Layer 9 of a small transformer language model trained on English Wikipedia (12 layers, counted from 0, width 96).
A neuron's activation on a vector x is GELU(weights . x + bias), where the dot is the dot product.

Input weights of the MLP neurons that the questions are about. A number n stands for n times 0.0038.
n54 (bias -0.057): 13 -10 -18 13 -21 5 -15 8 -12 -30 -29 8 29 2 -59 -28 20 9 -24 31 25 4 0 -3 -7 7 18 -37 3 19 20 -6 21 53 -26 -4 -47 -20 -11 19 26 -8 19 -5 -1 44 -12 3 1 11 -43 19 -6 48 20 -2 15 5 23 -46 -35 25 22 -25 -12 -18 2 -23 -19 -32 34 -5 11 -3 23 -5 -22 23 -11 -13 13 14 8 5 2 -32 -31 -21 9 19 41 16 -11 7 22 16
n68 (bias -0.011): -9 -15 -2 17 25 -26 3 44 -24 46 5 -8 -22 -25 24 25 -10 -14 -21 16 -21 -20 -32 -14 28 46 10 12 -5 4 0 0 -52 32 -36 16 -46 13 -49 15 -42 27 36 -1 -10 9 4 12 -4 -45 -5 -12 22 7 -37 11 28 9 -21 1 4 31 28 -10 8 -15 -36 -2 -29 17 -27 20 36 -66 -42 -18 -5 1 19 34 2 -18 31 18 -35 15 31 -24 -9 -36 45 16 -2 -5 5 -11
n77 (bias -0.044): -13 -42 31 -27 -13 47 27 14 -49 -60 -48 21 13 -23 -12 -6 -72 -27 29 10 2 32 -13 16 8 19 23 -10 -37 2 56 7 -15 -47 -6 38 -29 -49 15 11 17 2 -16 -52 -40 33 36 21 6 -14 -18 39 3 23 6 -22 51 -2 -35 -3 25 -19 -12 17 -51 -6 4 -41 24 2 36 -41 -22 -15 33 6 -28 -38 0 -23 3 -10 -18 34 19 20 6 30 -5 26 2 -11 -2 35 -28 8
n99 (bias -0.056): 49 7 -4 -13 -46 2 -19 15 2 10 -39 30 -19 -16 18 8 -2 8 5 15 -47 -3 -10 -6 9 26 -15 38 -1 -4 7 -5 -17 -27 19 -20 -30 -5 24 38 -9 11 -29 6 -67 -24 17 10 -47 35 -3 -15 12 -7 -14 -13 -13 -26 1 -10 22 22 -26 44 -13 1 8 -34 -4 -17 1 17 -12 -44 14 -43 15 -12 44 -31 -1 -8 33 -15 12 18 21 -1 6 9 22 36 11 -14 24 -21
n120 (bias -0.052): 12 44 11 23 -3 68 14 -11 -24 12 29 -13 -54 -16 -33 -24 -11 9 -9 -14 30 5 10 -46 -8 39 18 -15 40 -49 -11 -17 -1 22 -20 -7 -18 15 -14 -31 -21 23 55 -63 -49 -3 -15 7 18 -7 -9 3 -2 7 -24 20 26 26 -7 -16 8 28 -4 -12 -15 -31 -82 -8 -24 30 45 5 39 -49 -3 -10 -12 11 7 30 -42 1 -22 -24 -3 14 54 25 -6 1 -12 39 2 38 -44 -1
n123 (bias -0.061): 0 -7 -24 -11 -24 -1 21 2 -5 11 0 38 -29 0 -36 -42 -6 45 -20 15 12 -11 -16 14 19 -14 -22 -31 10 -15 -10 -38 -8 -11 55 -30 30 14 -6 6 -1 16 8 -2 -43 -28 15 42 -15 17 -22 -21 -11 17 27 -7 -5 14 -43 6 51 7 2 -22 -62 10 -44 -41 -4 59 24 47 10 -41 26 -9 -1 -27 39 -27 25 15 -39 40 -35 21 0 -27 -30 30 7 -39 8 -5 8 -7
n156 (bias -0.053): -29 18 42 2 9 57 -3 -21 -20 -9 6 -7 -14 34 -5 -20 -44 21 15 -4 3 16 12 19 -19 50 20 -6 -14 7 -1 -44 -3 33 39 34 -10 22 21 -1 -21 49 47 -5 -82 20 -29 -53 13 -16 -40 4 12 4 -17 7 6 -25 3 34 -12 -16 -2 -33 8 2 -61 18 -54 29 -5 7 -7 -46 20 2 -2 33 32 30 -36 -12 16 2 1 60 -28 -40 -23 26 -7 -45 50 -29 -75 21
n163 (bias -0.053): -23 7 34 -12 -72 -10 14 -25 -12 -9 -17 64 13 16 -3 0 60 11 15 23 34 -15 -8 6 -5 25 -28 -18 -15 -30 -10 -31 -22 26 -34 64 -13 5 -21 31 28 -22 11 -54 -19 11 -21 3 -27 22 14 41 24 -20 -15 17 33 -21 7 -24 -23 21 17 22 -1 1 -60 -35 21 36 23 14 15 -9 1 40 -8 12 4 28 14 12 -21 13 9 5 25 15 -12 -5 27 16 -16 -40 -14 19
n180 (bias -0.055): 7 48 1 -13 -25 -35 -26 31 -19 15 22 4 8 -29 26 18 -6 19 -15 -13 20 -5 -22 -46 -27 25 34 14 44 -27 1 -18 -12 -7 -25 -15 -43 -7 30 7 -12 -22 20 54 8 24 6 12 38 6 -30 -8 15 -30 -35 36 2 -16 13 31 -21 -22 35 46 -2 -11 -1 -37 -19 3 -22 34 7 -45 16 -28 25 7 -15 -25 -3 -3 -8 -8 -15 65 14 19 -13 14 32 20 -3 -6 -48 16
n188 (bias -0.048): 12 -13 -52 -19 9 14 43 -11 13 -11 8 6 -8 -20 -19 5 16 14 14 27 -24 1 -10 -32 20 -6 -29 2 -1 -22 38 -31 -27 14 -48 8 -66 -10 -11 -28 -32 49 4 -36 8 -1 -39 7 -6 -8 -29 14 -15 22 3 -42 23 50 -12 -15 33 2 17 0 1 -7 -40 -18 13 45 -30 36 -44 11 8 -4 48 3 -32 29 -5 -15 5 -11 -4 23 22 -54 25 -31 -4 0 -6 -32 5 -15
n211 (bias -0.079): -19 -19 25 28 -27 2 5 -23 18 19 -1 -35 -41 -16 -35 -50 -9 -22 28 22 33 -9 26 -27 28 19 6 -30 13 30 21 -29 38 -9 45 33 -19 -17 -25 13 -4 -5 -27 -7 -22 -47 -33 -95 0 -2 -6 18 -54 -37 -10 -24 24 12 2 -21 21 6 5 26 -29 41 -39 -16 -13 18 10 36 15 29 -10 31 11 -12 -7 23 3 9 16 -2 -7 19 -32 -1 -74 53 -14 -4 7 -9 -7 -52
n222 (bias -0.064): 18 -16 47 -34 14 21 -4 61 -17 3 86 9 -26 2 -43 -29 22 -44 2 27 19 -30 -5 17 -64 64 -27 -59 14 11 18 -54 -15 35 6 -42 -7 5 -10 -3 -34 -12 -13 -6 -43 21 -29 -34 11 -36 1 36 1 12 -6 -23 12 -72 4 -35 64 24 6 -32 8 34 -12 -7 12 31 45 -26 31 -15 -16 -14 -12 37 32 18 -17 21 0 47 -32 -16 -19 31 -24 -16 19 -25 -19 -28 4 37
n301 (bias -0.041): -12 31 -42 24 -16 -25 -45 -73 -27 1 -10 23 -44 -3 -48 -25 -39 1 31 14 13 -40 -1 5 -1 -21 16 -28 18 -8 1 -11 -38 -11 -8 -23 8 17 3 -3 -8 -39 -19 -3 -27 40 37 -5 2 -22 34 -34 -5 -3 -20 -17 21 5 4 6 25 -25 5 -6 -31 -41 10 8 -2 34 18 -6 -1 -18 33 3 22 3 1 12 7 7 -19 -22 -40 31 27 14 -7 27 3 24 -5 -9 49 -4
n306 (bias -0.042): -5 37 7 1 -47 -10 36 29 -25 30 6 -10 -10 -8 -15 20 5 -18 -56 -26 -12 41 -7 -39 -33 29 26 12 -23 10 4 11 43 -20 0 -33 0 18 -21 9 25 54 -26 -33 54 -2 -30 8 21 13 17 17 44 0 25 -14 37 -25 -29 -40 5 43 -25 10 41 2 17 -34 33 46 16 -23 13 3 44 -14 -31 -8 -22 -22 -19 12 12 39 11 -4 -56 -10 -80 -15 -5 -54 0 3 -10 1
n311 (bias -0.057): -27 -39 2 -25 -25 22 -2 31 42 -13 -7 27 -10 -50 45 -35 20 -31 -2 14 7 42 22 -18 -33 -22 22 -62 26 40 6 -33 -7 -15 25 34 -36 34 -15 44 -15 1 2 -31 5 12 -10 -40 -24 54 7 20 19 0 18 -25 -12 23 11 6 -31 12 -39 39 42 56 17 22 5 55 -14 6 -6 18 43 -7 -1 7 -24 -7 29 -5 49 19 -28 33 4 -12 -19 6 -10 -40 36 -23 -29 -2
n342 (bias -0.047): 27 64 4 -45 16 -50 -16 21 14 -9 -2 43 12 5 -8 -16 -9 29 61 -27 -12 -13 14 -1 -25 4 28 2 -15 -47 -4 -23 45 25 23 3 -10 18 -13 33 -38 74 -5 -40 7 -2 -19 48 13 -10 7 1 7 24 -11 0 -15 20 61 44 -13 -33 7 27 -21 6 -45 -13 -1 -22 -17 -13 -40 -23 11 -13 -40 13 -9 -46 -30 0 41 31 -11 -15 0 14 -24 16 24 50 25 -20 -6 26
n347 (bias -0.051): -32 1 4 29 20 -27 25 50 -11 6 17 -5 12 -66 -34 -22 -38 18 42 2 -10 -2 -12 14 36 -22 24 11 6 -11 21 4 9 12 -25 -28 -6 -36 13 40 -49 -14 42 -36 3 -51 39 15 21 26 1 9 -45 -44 45 24 25 14 -39 15 3 -5 -34 39 -13 -28 15 49 28 33 -43 13 -7 -30 -17 -45 -36 -12 -13 10 54 12 1 17 -52 24 -33 -49 -63 1 15 4 3 38 -32 23
n370 (bias -0.055): 7 23 13 -23 -16 -64 22 15 -16 -41 -19 9 19 -15 2 -5 -14 -22 6 37 33 -17 3 -1 -6 -5 38 -21 -23 18 14 25 -27 6 -15 32 -14 -46 4 7 -18 -25 12 -39 13 10 -19 4 -8 -8 -15 -12 -9 2 -37 -2 12 28 -16 -21 -35 16 0 14 21 -47 4 -52 18 30 4 -16 -45 30 -5 7 -11 29 11 -27 41 16 72 12 20 5 12 3 -51 -15 13 -14 -29 14 36 21

Each question shows a token from some text and the vector x that enters the MLP there. A number n stands for n times 0.061.

"ts": 9 -38 -2 2 2 -8 16 12 3 -19 -38 33 40 29 5 8 -1 20 -3 -9 4 -21 -13 25 5 -18 -14 3 11 -34 13 14 -2 11 23 -6 29 6 32 -20 15 15 -8 -42 0 -14 5 -29 5 -8 41 13 -12 28 -18 -35 7 18 27 0 -4 -19 -36 -3 34 -8 0 -33 2 -6 -4 10 18 26 -16 11 2 -24 5 -2 1 -12 -1 -15 5 1 1 20 -9 5 -25 0 5 -16 10 -12
Which neuron fires most, and how strongly? n77, at about 0.55

"a": 23 -6 4 -1 17 -21 23 -1 3 7 -19 16 15 0 31 14 0 47 -12 13 6 -7 -11 28 -19 4 -32 -15 -16 0 9 59 9 6 22 -6 28 -14 3 13 20 1 25 16 19 -13 -6 -27 -13 -10 39 -38 7 9 -28 7 -5 -13 -16 -5 -7 -16 -33 2 11 -7 -3 -31 -19 12 -31 -5 12 -10 -16 16 3 10 7 33 -8 -14 5 -25 33 8 8 -14 -9 -17 -22 -21 3 8 -5 -29
The two highest activations, in order: n370, n68

"1": 30 -2 24 -2 5 -1 7 -19 17 -1 3 -9 5 33 5 -17 34 52 -1 -38 -13 17 -28 14 -23 -34 23 -18 5 -9 12 27 0 -5 8 2 11 0 -17 -13 17 34 -6 15 -15 -10 -4 -8 5 -38 17 10 -20 3 19 -6 9 34 -12 -4 -1 -24 2 -1 -2 -15 -24 0 -9 3 -15 -16 -29 24 -24 32 6 -2 -5 -17 -3 9 2 1 1 19 -2 24 31 -18 12 -6 14 -17 -23 -37
The two highest activations, in order: n342, n188

"oll": 8 6 -1 -26 -15 1 -43 -7 15 15 -23 6 16 49 15 -17 -11 5 -1 -16 12 -6 -20 19 16 -9 8 10 8 -17 37 1 -7 18 5 -2 -2 17 27 15 2 -13 20 -12 -7 -7 -2 -15 14 11 -4 -10 24 -16 8 -8 11 30 3 -3 16 1 -22 0 21 -13 -10 2 -15 -24 -30 10 36 13 -18 -23 -5 -16 -5 -41 3 5 -22 -17 43 -12 24 24 5 -30 1 -7 33 -7 -9 -46
Which of these neurons fires most? n99

" a": 10 2 -4 -2 -3 11 -13 14 40 -19 -11 -10 -13 16 -30 -28 -22 11 -13 5 -36 -19 5 5 -13 -13 -8 -11 -15 -10 14 49 11 12 21 -36 -5 10 -13 6 6 20 1 -4 10 -16 -4 11 14 12 -18 -29 19 -7 24 18 -25 11 -6 2 -25 -14 11 8 19 8 -12 10 28 -10 -7 18 -24 17 5 23 -9 1 -3 8 23 17 8 -38 17 -11 58 -3 -24 -21 19 -25 -3 -1 -8 18
Which of these neurons fires most? n342

"ern": -15 24 -16 -24 -15 -13 -31 -16 21 -2 -3 -7 1 14 -2 -1 10 46 -14 -14 -6 -16 -37 -6 13 -9 -6 6 -4 9 29 22 -24 12 -9 14 -6 24 59 -9 13 -4 -23 15 -2 -24 22 -8 3 14 -11 -27 34 38 7 -16 13 11 1 11 13 22 21 21 -2 12 7 -22 -3 -19 -21 -14 1 2 -2 -14 34 9 17 -14 8 -11 -9 -44 14 -5 2 3 18 -26 4 -13 -6 -17 -22 -12
Which of these neurons fires most? n99

"ia.": 16 15 -7 13 3 -3 15 24 20 -19 -26 -14 -25 -5 2 -25 -26 -14 -47 2 -12 5 -7 -11 -9 -9 -6 -11 7 13 3 15 2 -4 -11 -35 -16 43 -14 -14 22 -13 -5 -9 -3 23 24 -13 9 -3 -22 6 -2 -5 11 7 -29 10 -7 8 1 8 13 13 8 40 -8 8 38 13 -5 9 -5 5 18 5 -35 -3 24 -24 6 22 6 -60 13 7 19 14 5 -12 27 -22 5 3 4 12
The two highest activations, in order: n311, n306

"k": 27 -30 -12 6 2 -24 -7 6 -3 -26 -6 45 18 17 7 -5 3 27 -12 -3 4 6 -10 1 15 -27 -22 19 40 -11 -25 22 -27 -14 7 -5 -20 33 22 18 13 31 25 11 -27 -8 0 -10 1 -17 3 -1 -13 -6 -27 23 3 2 8 23 -18 13 -19 4 -21 -8 -4 -13 -7 -23 11 -41 3 24 -28 28 7 -10 1 10 9 -16 15 -50 14 -2 32 16 -2 -7 -15 10 -8 12 -3 8
Which neuron fires most, and how strongly? n99, at about 1

" 1,": 19 2 16 19 4 -26 -6 -4 6 -11 -1 -31 16 5 13 0 -26 25 -21 -5 -29 -16 -19 -26 1 -19 20 -11 -7 20 16 21 -13 2 -2 -10 6 43 0 2 -20 16 9 19 -18 4 -9 -20 -13 1 -31 -13 34 -2 5 3 9 14 6 -11 27 4 17 -15 17 20 12 -9 -4 -51 -35 -21 -7 10 -7 22 -29 -6 20 6 2 48 28 -40 21 -15 20 12 8 -9 10 -16 2 -11 -4 15
Which of these neurons fires most? n68

"s": -15 -22 -3 -8 -7 -8 -9 -14 38 -15 -14 38 -7 -14 6 -17 -1 15 6 6 12 -11 19 0 -10 -35 2 15 -20 19 8 29 -21 -10 13 -20 36 28 11 5 17 31 5 2 -14 -15 9 -32 3 -21 16 3 -14 17 -11 -8 11 19 -18 12 -4 -3 22 -4 5 37 -15 -12 -4 5 -51 -7 -19 19 2 14 -27 -17 -6 22 -15 17 35 -45 0 29 34 16 -12 5 6 0 -8 -12 -8 -15
Which of these neurons fires most? n311

"ely": 3 3 -1 11 11 -3 -8 22 -11 -13 -29 1 18 -15 -15 -18 -19 -14 -21 -6 -6 -12 -8 13 -34 5 -20 -25 -7 9 9 21 10 29 -16 -20 -25 40 15 -5 32 37 11 17 -8 20 25 -50 26 21 15 -8 8 -14 2 21 -10 12 5 2 -3 -6 7 -6 -24 -13 0 -5 18 -10 -1 22 -8 35 -13 0 -15 8 31 -6 16 20 7 -50 3 -23 13 -19 -2 -13 18 -11 -4 25 -31 13
Which neuron fires most, and how strongly? n54, at about 1.7

"al": -13 -10 -39 -10 -4 -10 3 -1 25 21 5 6 -14 21 10 15 6 -14 -32 40 -13 21 -16 19 -6 1 -2 -14 -9 -6 35 16 3 13 -11 29 28 15 -7 -1 3 28 -10 -7 14 5 5 -17 37 14 23 8 -19 3 -1 6 16 12 8 -16 -1 5 22 0 -5 -18 -22 6 -7 -23 -3 -21 7 14 -23 -19 8 23 16 -5 -9 -28 -4 -34 16 -11 6 18 0 -23 -32 2 -10 28 -65 -10
Which neuron fires most, and how strongly? n120, at about 0.8

" (201": -33 -10 -5 26 -2 0 14 -53 2 -15 7 -15 6 24 -21 -24 5 8 -6 19 -15 7 -3 1 -12 3 14 -10 -8 8 5 26 13 -19 -26 -23 37 15 2 6 17 57 -35 7 -10 3 27 10 29 -23 2 -6 23 16 18 -6 -25 26 -35 12 -9 8 -4 21 16 -17 11 7 -28 4 -6 -2 7 47 8 17 -10 -18 -32 -8 -2 9 8 -6 -32 1 -8 -11 21 -11 2 21 5 -16 2 -11
Which neuron fires most, and how strongly? n301, at about 1

"oon": -9 7 1 25 10 5 -2 12 4 -1 -54 12 3 0 -16 -1 -3 21 -41 5 23 -22 -22 -12 -18 3 -19 41 -7 -1 0 15 22 6 6 10 12 24 26 -21 3 7 -9 8 38 -14 10 -17 2 0 -5 -9 30 1 -2 -7 9 6 16 -42 22 1 -15 14 13 8 -20 0 -8 3 -10 -11 8 50 -15 7 -12 24 1 -2 15 -27 -18 -55 4 -47 17 13 14 3 -20 -6 -12 -24 10 27
Which of these neurons fires most? n306

"\"": 19 2 0 28 6 -44 13 -1 6 -7 8 24 -23 -23 -3 13 -18 15 -30 38 16 -17 -30 1 -23 -27 -5 1 7 11 -9 45 -12 15 1 14 -12 33 -20 -11 3 16 15 21 -3 7 15 8 17 -29 9 8 0 -25 -9 5 12 -2 -8 -15 2 -7 31 -34 0 7 26 5 22 -24 19 1 -8 14 -49 16 9 -38 -1 25 12 9 -7 -51 1 -2 7 -16 9 -7 -2 2 -19 11 -6 2
Which neuron fires most, and how strongly? n68, at about 1.7

"ason": -21 -8 8 6 23 -20 -17 -12 -2 5 -17 21 10 -8 1 5 22 -13 -32 36 -18 21 -7 19 -23 -13 3 -4 30 -22 -7 18 -9 6 -8 -13 22 -7 -6 4 6 1 -13 -28 23 -9 4 -4 31 25 6 24 19 -5 26 7 6 5 -1 7 45 -2 20 -42 -14 1 16 -10 -23 -30 -17 -6 -21 51 -32 -12 3 11 -10 7 26 -20 -16 -28 9 -37 16 13 11 28 -9 -13 -12 6 -16 -2
Which of these neurons fires most? n54

"itional": 0 -5 2 8 -7 -36 -14 17 -4 -28 19 -19 5 6 7 -23 4 17 -33 -7 -9 -1 -17 47 -5 -16 -24 -6 -13 -17 -13 29 -2 -1 -4 -25 -17 11 -4 2 -37 -6 11 18 5 10 8 3 62 -21 28 13 8 -3 2 -16 18 18 -11 8 3 10 -6 -17 10 -3 -5 13 25 -16 17 3 3 28 -38 10 20 2 8 22 10 -8 3 -40 -12 -3 44 1 29 -23 -15 0 -16 14 -19 2
Which neuron fires most, and how strongly? n68, at about 0.75

" M": -32 4 -10 -1 26 -27 0 3 -2 2 -26 11 -18 37 -6 -7 -17 26 -52 1 2 -15 -16 -7 33 -53 -35 22 8 -1 7 15 17 -19 10 -14 9 25 -12 -16 4 25 21 -5 10 13 7 1 12 -8 -1 2 13 6 -5 -33 -12 17 -7 -25 -15 11 11 -17 21 13 -13 12 5 -32 -37 -34 -5 23 -5 -3 14 30 35 8 -11 -4 12 -3 30 -15 17 11 10 -5 31 4 1 -8 -9 13
The three highest activations, in order: n68, n188, n342

"as": 15 0 14 -5 -13 8 16 10 -9 -10 6 -7 3 1 6 -21 0 20 -14 7 19 2 18 33 6 3 -22 -2 12 7 16 16 5 41 7 3 16 24 15 10 20 -14 19 22 3 5 -18 -6 -1 -9 46 -5 -11 -12 -48 -4 18 -9 16 4 -8 -44 10 13 -13 -10 -15 -41 21 -10 -7 -27 1 3 -21 14 -25 -28 21 16 1 7 22 -25 -3 -23 13 19 -15 -29 -20 -13 0 9 -29 -33
Which neuron fires most, and how strongly? n163, at about 1

"5": 21 -33 16 -15 6 -1 -7 -25 33 -24 -5 -11 8 8 0 11 32 14 -3 5 22 -8 -31 3 -12 3 3 4 22 13 15 21 8 -35 -13 16 14 -6 -7 7 38 27 -30 7 -11 13 25 3 19 -18 18 -23 -14 3 6 29 -1 30 -11 -38 18 -16 0 9 13 -24 -13 -2 6 -16 -11 -31 -53 16 -35 -1 13 14 -23 -22 4 0 -5 4 -5 7 -7 19 1 -3 3 6 17 27 -34 -16
The two highest activations, in order: n77, n370